Layer 6 of a small transformer language model trained on English Wikipedia (10 layers, counted from 0, width 64).
A neuron's activation on a vector x is GELU(weights . x + bias), where the dot is the dot product.

Input weights of the MLP neurons that the questions are about. A number n stands for (n - 500) times 0.0011.
n9 (bias -0.037): 506 505 610 480 362 506 272 591 648 521 554 548 515 380 458 417 487 528 388 613 363 720 325 576 502 586 569 481 449 382 619 517 554 485 375 444 486 684 586 623 493 353 548 433 415 576 300 466 567 631 633 623 452 310 305 562 357 523 630 402 366 651 587 488
n10 (bias -0.107): 540 406 578 508 545 255 307 667 515 252 590 285 628 330 520 393 588 541 705 486 638 715 450 323 364 631 275 382 617 355 516 726 496 690 705 383 683 453 533 447 569 429 538 398 530 578 387 664 381 442 356 705 485 584 593 635 215 769 462 384 366 473 390 350
n11 (bias -0.037): 393 272 525 386 558 397 468 554 456 415 465 496 508 520 576 551 626 440 612 543 539 392 574 531 391 724 384 302 605 409 603 444 539 683 433 494 423 652 475 456 568 191 407 574 501 583 398 688 399 502 476 638 523 653 541 384 433 536 599 520 518 398 445 382
n12 (bias -0.023): 618 459 289 421 550 433 629 590 626 540 527 580 432 287 444 363 585 511 592 584 489 444 451 473 485 470 491 376 232 205 358 760 692 652 531 361 536 463 355 424 425 483 482 667 521 539 466 562 373 532 494 416 424 458 450 386 488 524 591 419 341 629 419 615
n17 (bias -0.125): 543 377 372 230 402 311 425 487 653 491 529 552 355 282 673 299 717 563 644 517 435 482 414 575 319 484 456 512 361 444 494 377 444 355 582 473 513 440 772 479 517 454 652 402 539 536 775 588 424 525 535 642 233 311 564 540 433 342 509 445 625 670 428 655
n19 (bias -0.088): 438 483 560 469 509 469 587 484 561 368 597 643 445 567 545 612 592 624 772 483 420 433 496 164 130 497 743 612 491 579 393 616 548 452 368 464 288 309 495 184 582 398 597 583 585 392 422 506 608 502 477 573 413 477 597 425 497 573 561 486 438 670 536 582
n20 (bias -0.058): 483 448 526 510 484 478 212 561 678 584 547 502 529 572 541 429 515 576 488 471 517 642 475 442 603 753 313 134 468 416 372 659 542 739 605 409 635 731 539 499 367 479 444 593 670 438 421 540 590 211 417 514 583 478 397 263 522 634 414 518 463 425 473 547
n23 (bias -0.055): 557 529 601 593 417 449 629 444 556 364 425 286 514 309 462 286 505 788 665 424 470 484 222 464 474 551 598 406 476 402 605 487 574 409 663 382 281 607 565 540 600 378 635 462 498 456 586 646 497 669 549 644 617 417 534 452 291 483 238 341 499 662 654 589
n25 (bias -0.055): 174 437 384 534 198 572 627 548 563 452 282 586 566 386 490 359 510 636 719 647 443 521 468 385 544 612 405 210 508 528 387 434 497 452 592 476 548 610 598 469 393 460 789 680 817 541 580 509 433 335 530 668 647 194 445 372 389 473 378 502 452 567 573 621
n26 (bias -0.090): 574 491 546 392 395 612 582 575 303 497 414 463 572 379 436 367 558 563 617 616 419 263 589 448 684 553 274 462 735 586 593 574 513 447 626 171 367 308 506 509 450 435 448 789 587 510 648 393 563 602 645 679 590 478 494 470 585 586 344 456 394 524 461 586
n27 (bias 0.027): 379 517 331 585 510 551 355 583 586 490 654 280 518 370 551 562 623 595 610 577 392 495 429 453 477 563 423 483 502 521 521 403 593 538 401 513 457 384 547 667 516 478 444 499 612 520 479 685 360 353 650 386 768 331 418 447 501 423 474 577 343 500 536 535
n33 (bias -0.078): 199 613 198 278 575 311 533 488 328 655 511 541 341 457 730 498 484 467 530 598 703 498 435 278 342 563 410 568 317 646 457 385 386 644 488 494 301 470 708 337 733 513 434 604 390 341 665 712 314 535 613 579 601 632 445 597 608 718 586 362 398 571 614 581
n34 (bias -0.064): 517 483 482 554 579 383 414 528 446 352 492 270 705 445 526 448 733 690 593 677 216 554 240 446 604 430 436 531 502 396 549 621 505 560 686 205 510 547 507 580 475 370 563 549 679 835 531 414 303 551 458 545 692 568 618 543 240 548 375 403 372 410 458 462
n35 (bias -0.060): 557 505 469 500 376 457 376 643 622 480 410 355 416 620 430 551 543 768 629 475 437 425 296 426 379 634 529 560 676 475 577 401 388 467 522 334 439 493 764 686 535 379 650 461 572 369 601 492 536 344 516 490 404 313 489 564 448 530 304 538 499 467 384 740
n41 (bias -0.060): 386 238 621 488 373 535 607 358 696 256 469 203 629 367 484 580 705 541 546 664 483 481 636 399 426 540 406 294 635 384 339 596 688 606 401 381 542 578 618 456 495 325 600 637 576 435 386 658 334 410 561 663 606 559 250 264 490 393 568 546 406 650 524 463
n45 (bias -0.056): 613 522 569 386 376 292 616 697 502 217 759 423 551 440 670 482 660 459 478 592 134 513 338 553 605 719 724 377 219 373 538 563 371 412 666 412 282 492 526 517 794 417 547 443 347 566 506 375 562 380 469 475 360 461 259 416 340 746 552 510 522 567 676 557
n48 (bias -0.063): 471 477 528 543 351 468 315 642 309 280 308 499 544 453 451 399 605 595 718 504 241 354 517 542 614 513 707 270 309 366 407 459 408 461 472 306 366 596 693 484 594 380 421 850 573 657 602 741 584 503 630 377 489 538 374 530 469 667 317 636 268 453 710 602
n49 (bias -0.041): 482 445 425 592 211 420 478 349 411 262 485 410 553 347 569 458 687 700 573 602 476 515 595 364 400 465 459 430 300 370 371 568 512 428 543 654 541 586 407 364 576 405 610 989 404 517 521 503 511 284 775 511 525 490 174 367 401 614 477 630 429 643 706 617
n55 (bias -0.157): 512 390 373 263 483 379 595 665 414 486 464 500 254 330 443 553 722 747 360 603 507 542 151 455 681 685 834 486 431 404 391 476 657 642 271 208 565 612 389 768 680 433 429 477 542 769 822 578 254 588 456 556 509 538 335 518 293 562 542 356 446 530 577 490
n64 (bias -0.132): 408 493 389 259 390 463 353 512 419 365 482 653 620 515 432 381 563 674 629 479 542 328 412 533 421 789 507 482 561 454 502 634 164 512 591 470 629 475 945 604 476 584 583 554 714 424 659 616 207 426 352 715 504 537 490 429 380 555 422 426 605 430 690 607
n75 (bias -0.070): 233 528 369 456 490 207 561 641 491 374 500 536 447 244 617 475 492 629 550 558 493 625 502 670 689 557 590 473 488 589 296 530 330 559 340 420 220 431 832 452 594 515 365 494 304 531 330 631 416 625 769 490 423 451 337 482 436 557 543 260 395 560 659 561
n80 (bias -0.015): 649 557 305 267 435 634 428 344 513 502 487 321 627 413 607 456 630 539 578 324 438 501 586 507 644 480 370 649 461 541 455 507 434 727 502 590 602 443 653 660 479 528 529 548 317 575 353 708 500 523 556 500 516 357 196 323 478 511 540 355 524 533 562 496
n94 (bias -0.110): 426 283 392 336 584 499 618 511 563 396 463 413 289 606 509 485 511 573 523 564 418 514 501 606 230 502 681 364 366 396 325 418 688 481 560 588 421 540 519 205 815 441 660 613 676 409 631 713 453 638 546 792 337 482 506 499 544 550 345 347 394 730 637 578
n95 (bias -0.028): 402 598 528 405 447 398 380 526 525 154 322 638 611 277 458 456 496 635 799 535 598 476 490 476 562 493 218 496 378 449 570 687 504 391 632 501 467 612 586 376 677 544 591 755 489 507 374 474 590 446 584 451 384 649 576 568 370 569 299 510 436 641 434 479
n99 (bias -0.081): 371 354 511 407 319 369 438 729 475 503 444 584 578 528 397 655 493 480 473 499 410 533 228 440 449 629 385 534 516 482 726 402 336 448 664 423 373 625 707 608 541 487 623 468 526 396 679 655 555 331 669 509 594 498 465 398 653 651 243 285 376 547 723 773
n100 (bias -0.034): 613 453 400 575 393 230 701 529 568 465 616 185 604 615 325 390 527 434 458 702 443 573 485 506 411 623 542 558 640 400 478 579 534 697 684 446 492 472 704 562 707 346 590 575 560 443 587 597 483 251 461 410 439 474 309 492 483 630 481 341 230 405 400 514
n110 (bias -0.088): 415 383 673 529 423 519 674 518 269 301 678 514 708 565 490 488 539 572 410 748 272 446 646 493 348 781 624 614 572 273 616 641 458 576 257 486 412 386 484 529 397 370 603 527 547 524 432 497 360 358 461 630 356 511 407 314 430 535 398 448 522 659 309 504
n111 (bias -0.071): 455 479 215 328 427 520 549 617 533 653 491 747 537 478 753 379 584 635 424 519 529 445 380 498 408 444 329 163 392 465 429 585 566 659 919 490 170 322 622 384 571 282 513 490 737 375 735 813 518 395 644 386 366 475 314 445 588 608 596 409 453 709 491 647
n112 (bias -0.010): 485 460 484 527 375 432 484 552 375 437 513 605 660 645 488 359 388 442 404 533 588 416 457 669 452 453 508 563 457 523 512 513 387 664 484 351 564 363 691 600 564 328 606 583 557 611 507 608 632 356 583 510 544 449 496 349 405 822 476 508 211 588 528 643
n114 (bias -0.072): 526 604 498 569 553 408 705 396 399 413 496 424 720 270 483 330 496 575 429 578 409 380 455 501 452 593 441 516 556 509 631 442 444 293 591 447 290 546 672 282 651 561 416 546 703 269 544 542 666 542 453 495 408 571 594 391 367 561 379 470 348 413 647 584
n119 (bias -0.040): 618 552 460 619 669 399 604 346 315 600 348 664 794 442 492 226 531 517 459 499 587 359 109 570 470 460 507 465 628 505 503 399 535 363 514 331 506 536 677 406 344 491 470 511 636 463 605 538 462 695 533 482 397 433 310 477 440 538 441 426 329 616 650 652
n123 (bias -0.094): 486 414 484 428 256 531 472 454 583 535 385 371 697 620 469 482 718 685 460 634 431 233 558 343 371 698 631 355 710 227 545 769 550 624 589 97 502 423 460 491 572 551 480 414 635 575 463 497 359 608 381 649 377 610 514 575 474 404 316 429 470 681 354 608

Each question shows a token from some text and the vector x that enters the MLP there. A number n stands for (n - 500) times 0.015.

" ": 524 465 580 502 550 589 480 441 404 444 430 715 570 381 392 577 344 254 596 528 479 485 747 599 591 464 479 485 603 413 401 536 625 587 495 456 594 593 356 559 459 446 537 342 586 557 445 478 559 416 413 450 603 496 532 478 461 267 656 606 448 505 494 464
Which two neurons fire most, strongest first? n41, n11

"\n": 729 495 525 588 660 583 420 544 541 553 376 430 594 513 564 456 317 537 535 613 485 566 516 601 527 217 427 474 442 441 425 543 514 412 488 555 601 567 319 661 339 393 333 439 549 638 462 594 593 527 411 448 496 400 538 464 487 392 510 424 714 543 452 508
Which two neurons fire most, strongest first? n34, n12

" A": 568 665 338 518 562 593 555 407 583 620 532 536 422 540 465 532 286 369 558 525 446 485 604 435 553 240 558 394 362 558 470 532 434 545 472 678 550 508 367 468 659 413 608 598 361 430 428 477 444 621 432 569 494 575 635 617 440 453 501 543 467 430 414 435
The three highest activations, in order: n33, n94, n12

" high": 570 748 398 747 519 599 613 477 559 545 521 383 555 469 468 476 416 417 552 615 427 435 641 563 474 251 455 467 564 389 582 549 593 462 588 524 470 542 452 495 388 445 436 486 472 604 402 279 634 458 518 421 493 423 558 458 317 451 597 598 456 548 360 542
Which neuron fires most, and how strongly? n12, at about 1.3

" S": 421 596 369 428 548 507 531 398 450 468 415 586 461 562 576 682 293 440 564 591 562 563 557 507 605 466 490 598 439 620 387 422 516 389 399 614 581 601 470 471 542 463 466 399 410 477 429 440 447 583 414 513 502 513 793 701 558 463 558 504 437 345 432 417
Which neuron fires most, and how strongly? n33, at about 1.9

" dis": 609 470 454 566 606 693 464 534 331 371 537 490 504 502 464 453 574 241 622 542 531 589 630 474 584 437 557 365 537 622 438 438 487 467 415 500 554 532 316 507 647 652 445 381 630 510 416 397 605 459 321 477 645 398 567 466 456 399 511 508 513 429 420 666
Which of these neurons fires most? n27

" was": 757 558 578 598 609 416 354 639 414 449 540 596 368 414 513 462 434 452 456 349 477 313 581 600 446 141 449 479 500 474 443 587 436 514 564 447 553 448 447 441 422 493 610 601 459 589 448 513 622 424 524 518 535 433 563 593 439 469 482 658 558 456 605 589
Which of these neurons fires most? n48

" him": 703 665 479 652 492 513 439 499 349 582 489 436 512 334 563 544 383 433 611 326 417 466 461 546 621 219 534 639 410 546 433 430 630 348 484 533 515 491 481 301 415 543 470 477 477 510 400 455 599 441 602 579 538 436 578 620 424 481 614 624 468 465 631 603
Which neuron fires most, and how strongly? n119, at about 1.6

" with": 584 721 603 560 450 479 504 560 577 460 427 558 456 386 385 539 284 602 514 475 492 531 549 498 421 123 434 347 556 503 518 601 485 412 566 460 515 530 396 502 499 583 538 374 537 510 413 395 763 427 518 570 493 402 594 588 482 444 535 529 498 540 497 577
Which neuron fires most, and how strongly? n95, at about 2.3

" to": 631 672 565 637 478 476 499 549 529 459 427 598 555 425 455 419 317 338 568 425 449 532 505 529 375 163 576 609 426 531 429 410 522 389 522 520 517 472 527 623 516 540 577 574 559 460 479 366 598 291 550 475 724 551 618 501 471 379 555 571 474 515 553 512
The three highest activations, in order: n112, n95, n49

"6": 416 484 630 727 486 485 456 511 398 610 519 776 472 566 454 441 266 365 482 507 564 506 504 628 603 503 557 517 592 632 446 531 538 590 450 518 446 548 299 365 423 500 291 586 318 461 423 432 549 561 530 482 473 543 461 494 492 289 595 498 605 558 454 525
Which of these neurons fires most? n75

" convince": 558 708 541 606 568 577 349 687 320 544 428 529 500 432 404 694 520 465 545 554 438 474 536 394 469 263 449 378 481 473 494 393 520 468 526 579 411 516 305 486 411 469 447 446 523 548 458 385 752 376 554 474 546 530 560 539 575 458 500 531 507 578 679 545
Which neuron fires most, and how strongly? n48, at about 1.3

" they": 736 666 587 507 528 416 448 538 538 445 412 607 547 393 490 411 368 373 570 465 392 507 462 498 478 221 544 555 415 488 305 425 594 445 449 571 500 434 401 614 441 661 506 493 415 648 462 645 562 500 523 535 440 336 627 546 441 430 539 704 545 536 606 549
Which of these neurons fires most? n17

" \\": 619 555 421 412 724 639 563 470 461 504 411 618 549 524 474 587 449 416 521 645 480 632 574 465 606 555 514 541 541 481 371 531 548 507 554 406 557 595 159 534 436 531 495 476 615 515 566 271 434 481 313 514 423 381 486 614 371 447 417 508 597 464 347 550
Which of these neurons fires most? n55

" than": 626 657 556 699 381 587 446 481 559 447 500 670 531 502 379 443 462 475 517 501 386 578 506 507 540 193 451 409 470 603 473 552 629 503 547 319 502 498 381 504 333 523 736 433 558 547 487 397 573 464 573 486 483 375 484 646 583 439 417 631 473 393 506 412
Which of these neurons fires most? n25

" he": 643 634 403 556 539 488 406 629 491 370 568 371 454 534 416 395 466 300 616 458 341 478 490 553 524 296 508 504 477 437 401 526 550 403 546 561 528 498 643 379 534 542 562 451 452 445 563 568 470 610 397 361 521 327 590 632 461 397 755 667 563 521 614 546
Which neuron fires most, and how strongly? n17, at about 2.1

" and": 587 684 503 749 459 453 456 557 640 392 511 539 519 571 458 531 410 382 553 346 404 550 413 549 423 201 419 377 570 542 471 471 552 354 561 474 549 578 574 457 491 526 650 465 501 567 659 324 546 449 526 464 495 276 483 655 493 474 492 547 582 447 492 530
Which two neurons fire most, strongest first? n35, n25

" of": 509 709 469 796 369 566 533 568 625 468 420 590 494 478 371 550 368 538 488 441 519 578 567 432 401 179 481 355 452 546 462 404 566 430 496 565 432 475 380 589 533 660 502 401 503 461 526 480 611 432 373 449 501 482 480 671 518 581 524 575 471 545 478 537
Which neuron fires most, and how strongly? n25, at about 0.24

"{": 585 744 379 443 601 682 535 375 552 508 484 503 492 576 514 589 403 358 548 676 508 535 572 497 536 485 660 393 472 501 489 441 357 541 536 500 573 487 243 454 615 398 410 503 536 378 625 416 402 645 371 572 328 455 481 438 479 512 515 560 484 582 423 445
Which of these neurons fires most? n94

"ly": 599 661 527 790 618 463 448 575 509 462 500 551 485 452 551 459 401 444 585 415 412 411 483 560 531 128 599 538 433 481 521 520 503 310 465 423 498 527 495 452 378 542 596 605 462 526 350 485 633 447 592 524 503 472 606 627 424 336 521 598 482 423 494 530
The three highest activations, in order: n48, n95, n119

" a": 698 642 497 600 404 478 526 511 616 433 511 403 507 419 506 457 475 434 575 422 395 601 560 623 437 104 523 551 517 462 558 583 587 501 519 495 597 538 332 345 460 398 561 548 427 564 432 459 586 582 519 583 397 511 482 584 451 310 459 693 481 422 475 528
The three highest activations, in order: n49, n12, n95

" He": 690 528 524 469 663 435 447 554 458 441 522 440 467 411 471 440 443 437 569 419 372 525 467 505 602 375 523 544 448 456 297 409 576 315 511 540 594 543 517 422 471 476 546 508 407 495 580 580 453 550 331 364 568 358 671 727 494 431 564 638 650 567 689 492
Which of these neurons fires most? n17

"mm": 422 619 415 726 629 507 508 450 496 496 571 438 471 649 353 532 376 358 527 636 533 675 488 637 516 457 530 644 539 564 461 532 353 687 507 487 289 425 347 493 579 564 483 484 375 604 466 254 455 492 471 474 451 481 518 517 449 612 589 513 361 447 476 383
Which of these neurons fires most? n100

" It": 636 707 396 541 705 540 360 416 524 379 501 521 525 476 466 379 352 611 558 559 362 551 534 550 603 288 554 494 445 483 322 495 535 378 631 524 501 295 448 472 476 475 544 395 433 454 602 491 556 536 505 424 441 430 644 499 542 409 518 730 519 569 636 513
Which of these neurons fires most? n17

" bill": 494 754 388 672 586 542 531 528 347 465 463 444 519 396 289 408 300 571 472 433 453 344 678 512 604 341 648 604 503 542 435 477 538 477 501 623 448 376 489 452 446 529 455 415 538 606 447 565 648 617 403 509 440 456 473 549 536 392 499 598 450 547 588 552
The three highest activations, in order: n114, n119, n48

"Ch": 587 734 419 547 528 442 577 513 396 561 629 388 341 524 339 602 477 475 581 526 484 689 468 547 493 447 438 567 435 604 437 437 535 323 506 637 618 498 387 667 571 472 506 324 438 425 556 471 407 582 478 433 554 545 639 611 528 446 384 380 472 374 540 337
Which neuron fires most, and how strongly? n27, at about 0.43

"s": 605 614 457 608 551 512 481 453 426 535 518 598 610 411 411 541 190 490 619 377 511 543 459 562 603 292 567 626 424 537 414 522 598 551 428 441 610 535 450 366 530 554 531 365 427 619 357 516 697 483 540 485 552 434 554 626 392 398 570 519 318 416 481 485
Which of these neurons fires most? n112

" in": 550 580 424 713 397 585 462 648 533 452 449 635 624 503 576 538 329 362 491 375 532 547 520 420 468 171 483 510 437 497 387 457 525 486 542 564 508 557 298 482 453 576 437 444 531 371 514 456 724 364 527 466 575 520 487 592 564 506 596 622 414 532 469 611
Which of these neurons fires most? n111

"0": 538 592 470 573 368 603 484 489 600 490 633 299 593 603 376 393 350 334 467 564 544 570 588 503 486 388 495 471 573 403 456 595 451 431 503 353 620 550 332 589 449 501 517 647 531 589 416 318 625 362 586 390 577 602 480 569 538 373 581 631 540 388 518 477
Which neuron fires most, and how strongly? n100, at about 1.5

"ug": 595 747 428 613 671 549 441 480 519 505 506 549 506 584 270 536 147 336 532 521 544 533 490 541 533 504 491 495 582 469 446 567 551 458 497 518 557 418 453 561 504 503 434 446 600 465 509 406 576 358 649 432 507 476 577 602 385 395 720 379 402 461 499 439
Which neuron fires most, and how strongly? n100, at about 0.72

"-": 438 477 429 739 533 633 468 447 613 418 452 482 544 752 419 602 250 330 523 624 499 539 541 655 514 496 569 430 521 567 470 603 502 620 544 547 403 427 267 520 639 510 499 471 526 396 568 382 468 555 411 503 386 348 519 510 410 470 473 517 542 482 478 416
Which of these neurons fires most? n94

" by": 558 606 631 726 431 562 443 588 489 551 414 577 564 408 405 516 202 492 526 449 499 537 538 462 366 239 452 433 554 485 360 399 476 354 503 537 465 576 395 405 513 540 468 468 547 518 454 422 697 511 511 604 668 442 637 569 494 542 516 456 498 574 488 614
Which neuron fires most, and how strongly? n25, at about 1.1

" had": 716 674 545 530 497 364 391 646 618 424 595 583 336 401 474 523 419 539 528 503 461 372 481 600 480 210 497 439 479 538 428 566 464 395 504 465 521 430 442 400 412 565 637 544 426 545 542 587 626 401 503 520 396 347 543 535 552 342 588 634 472 441 598 686
Which of these neurons fires most? n17

"in": 449 500 459 753 636 554 543 572 551 336 527 501 557 673 537 507 272 378 548 644 566 537 401 588 537 452 485 537 502 629 481 601 421 612 462 601 401 440 265 534 608 531 496 462 301 452 440 371 507 495 505 388 374 497 543 511 389 562 568 630 429 466 391 429
Which two neurons fire most, strongest first? n112, n45

" as": 533 530 484 772 526 672 455 540 440 483 481 594 515 445 504 431 262 444 498 409 578 507 435 511 545 233 518 438 494 492 439 445 329 495 574 439 518 498 352 377 518 536 697 364 499 540 331 511 626 476 497 578 619 336 619 551 654 558 520 531 464 555 449 625
Which neuron fires most, and how strongly? n112, at about 1.9

"$": 640 646 530 486 535 669 436 464 431 580 400 582 686 378 309 572 370 470 573 456 516 404 759 563 606 463 524 570 402 537 417 457 533 520 451 422 580 474 346 371 376 440 379 484 497 577 396 308 568 574 549 612 462 466 587 447 515 404 577 611 454 594 450 493
Which of these neurons fires most? n26

"n": 528 557 475 784 587 491 437 536 560 370 553 547 498 585 433 557 248 480 554 627 603 542 428 618 588 523 468 510 576 541 475 568 554 555 578 464 530 474 305 399 509 550 372 305 274 551 413 372 518 502 392 421 405 499 625 592 435 504 615 540 585 408 405 357
Which neuron fires most, and how strongly? n10, at about 1.9

"ga": 612 628 432 635 559 485 429 569 440 348 430 454 641 490 306 453 131 420 488 498 525 548 449 434 614 483 619 479 600 511 569 585 667 541 588 550 489 567 454 475 494 461 565 466 525 417 379 477 523 502 436 418 552 594 603 617 457 375 615 523 544 391 386 464
Which of these neurons fires most? n10

" −": 661 723 584 414 418 685 306 367 487 429 463 469 684 513 388 513 256 367 577 545 484 498 700 531 446 406 529 531 564 414 544 544 450 558 479 436 621 647 304 503 473 551 504 457 420 528 481 489 550 539 543 526 435 414 586 400 481 397 552 582 437 470 567 512
Which neuron fires most, and how strongly? n80, at about 1.3

"at": 529 589 444 772 757 518 444 479 344 511 537 619 599 586 472 579 148 472 481 420 501 623 494 472 511 405 558 547 511 526 509 521 484 499 494 606 469 399 472 448 587 615 465 403 546 478 400 411 454 434 612 418 570 578 560 569 485 481 566 384 323 425 369 451
Which of these neurons fires most? n112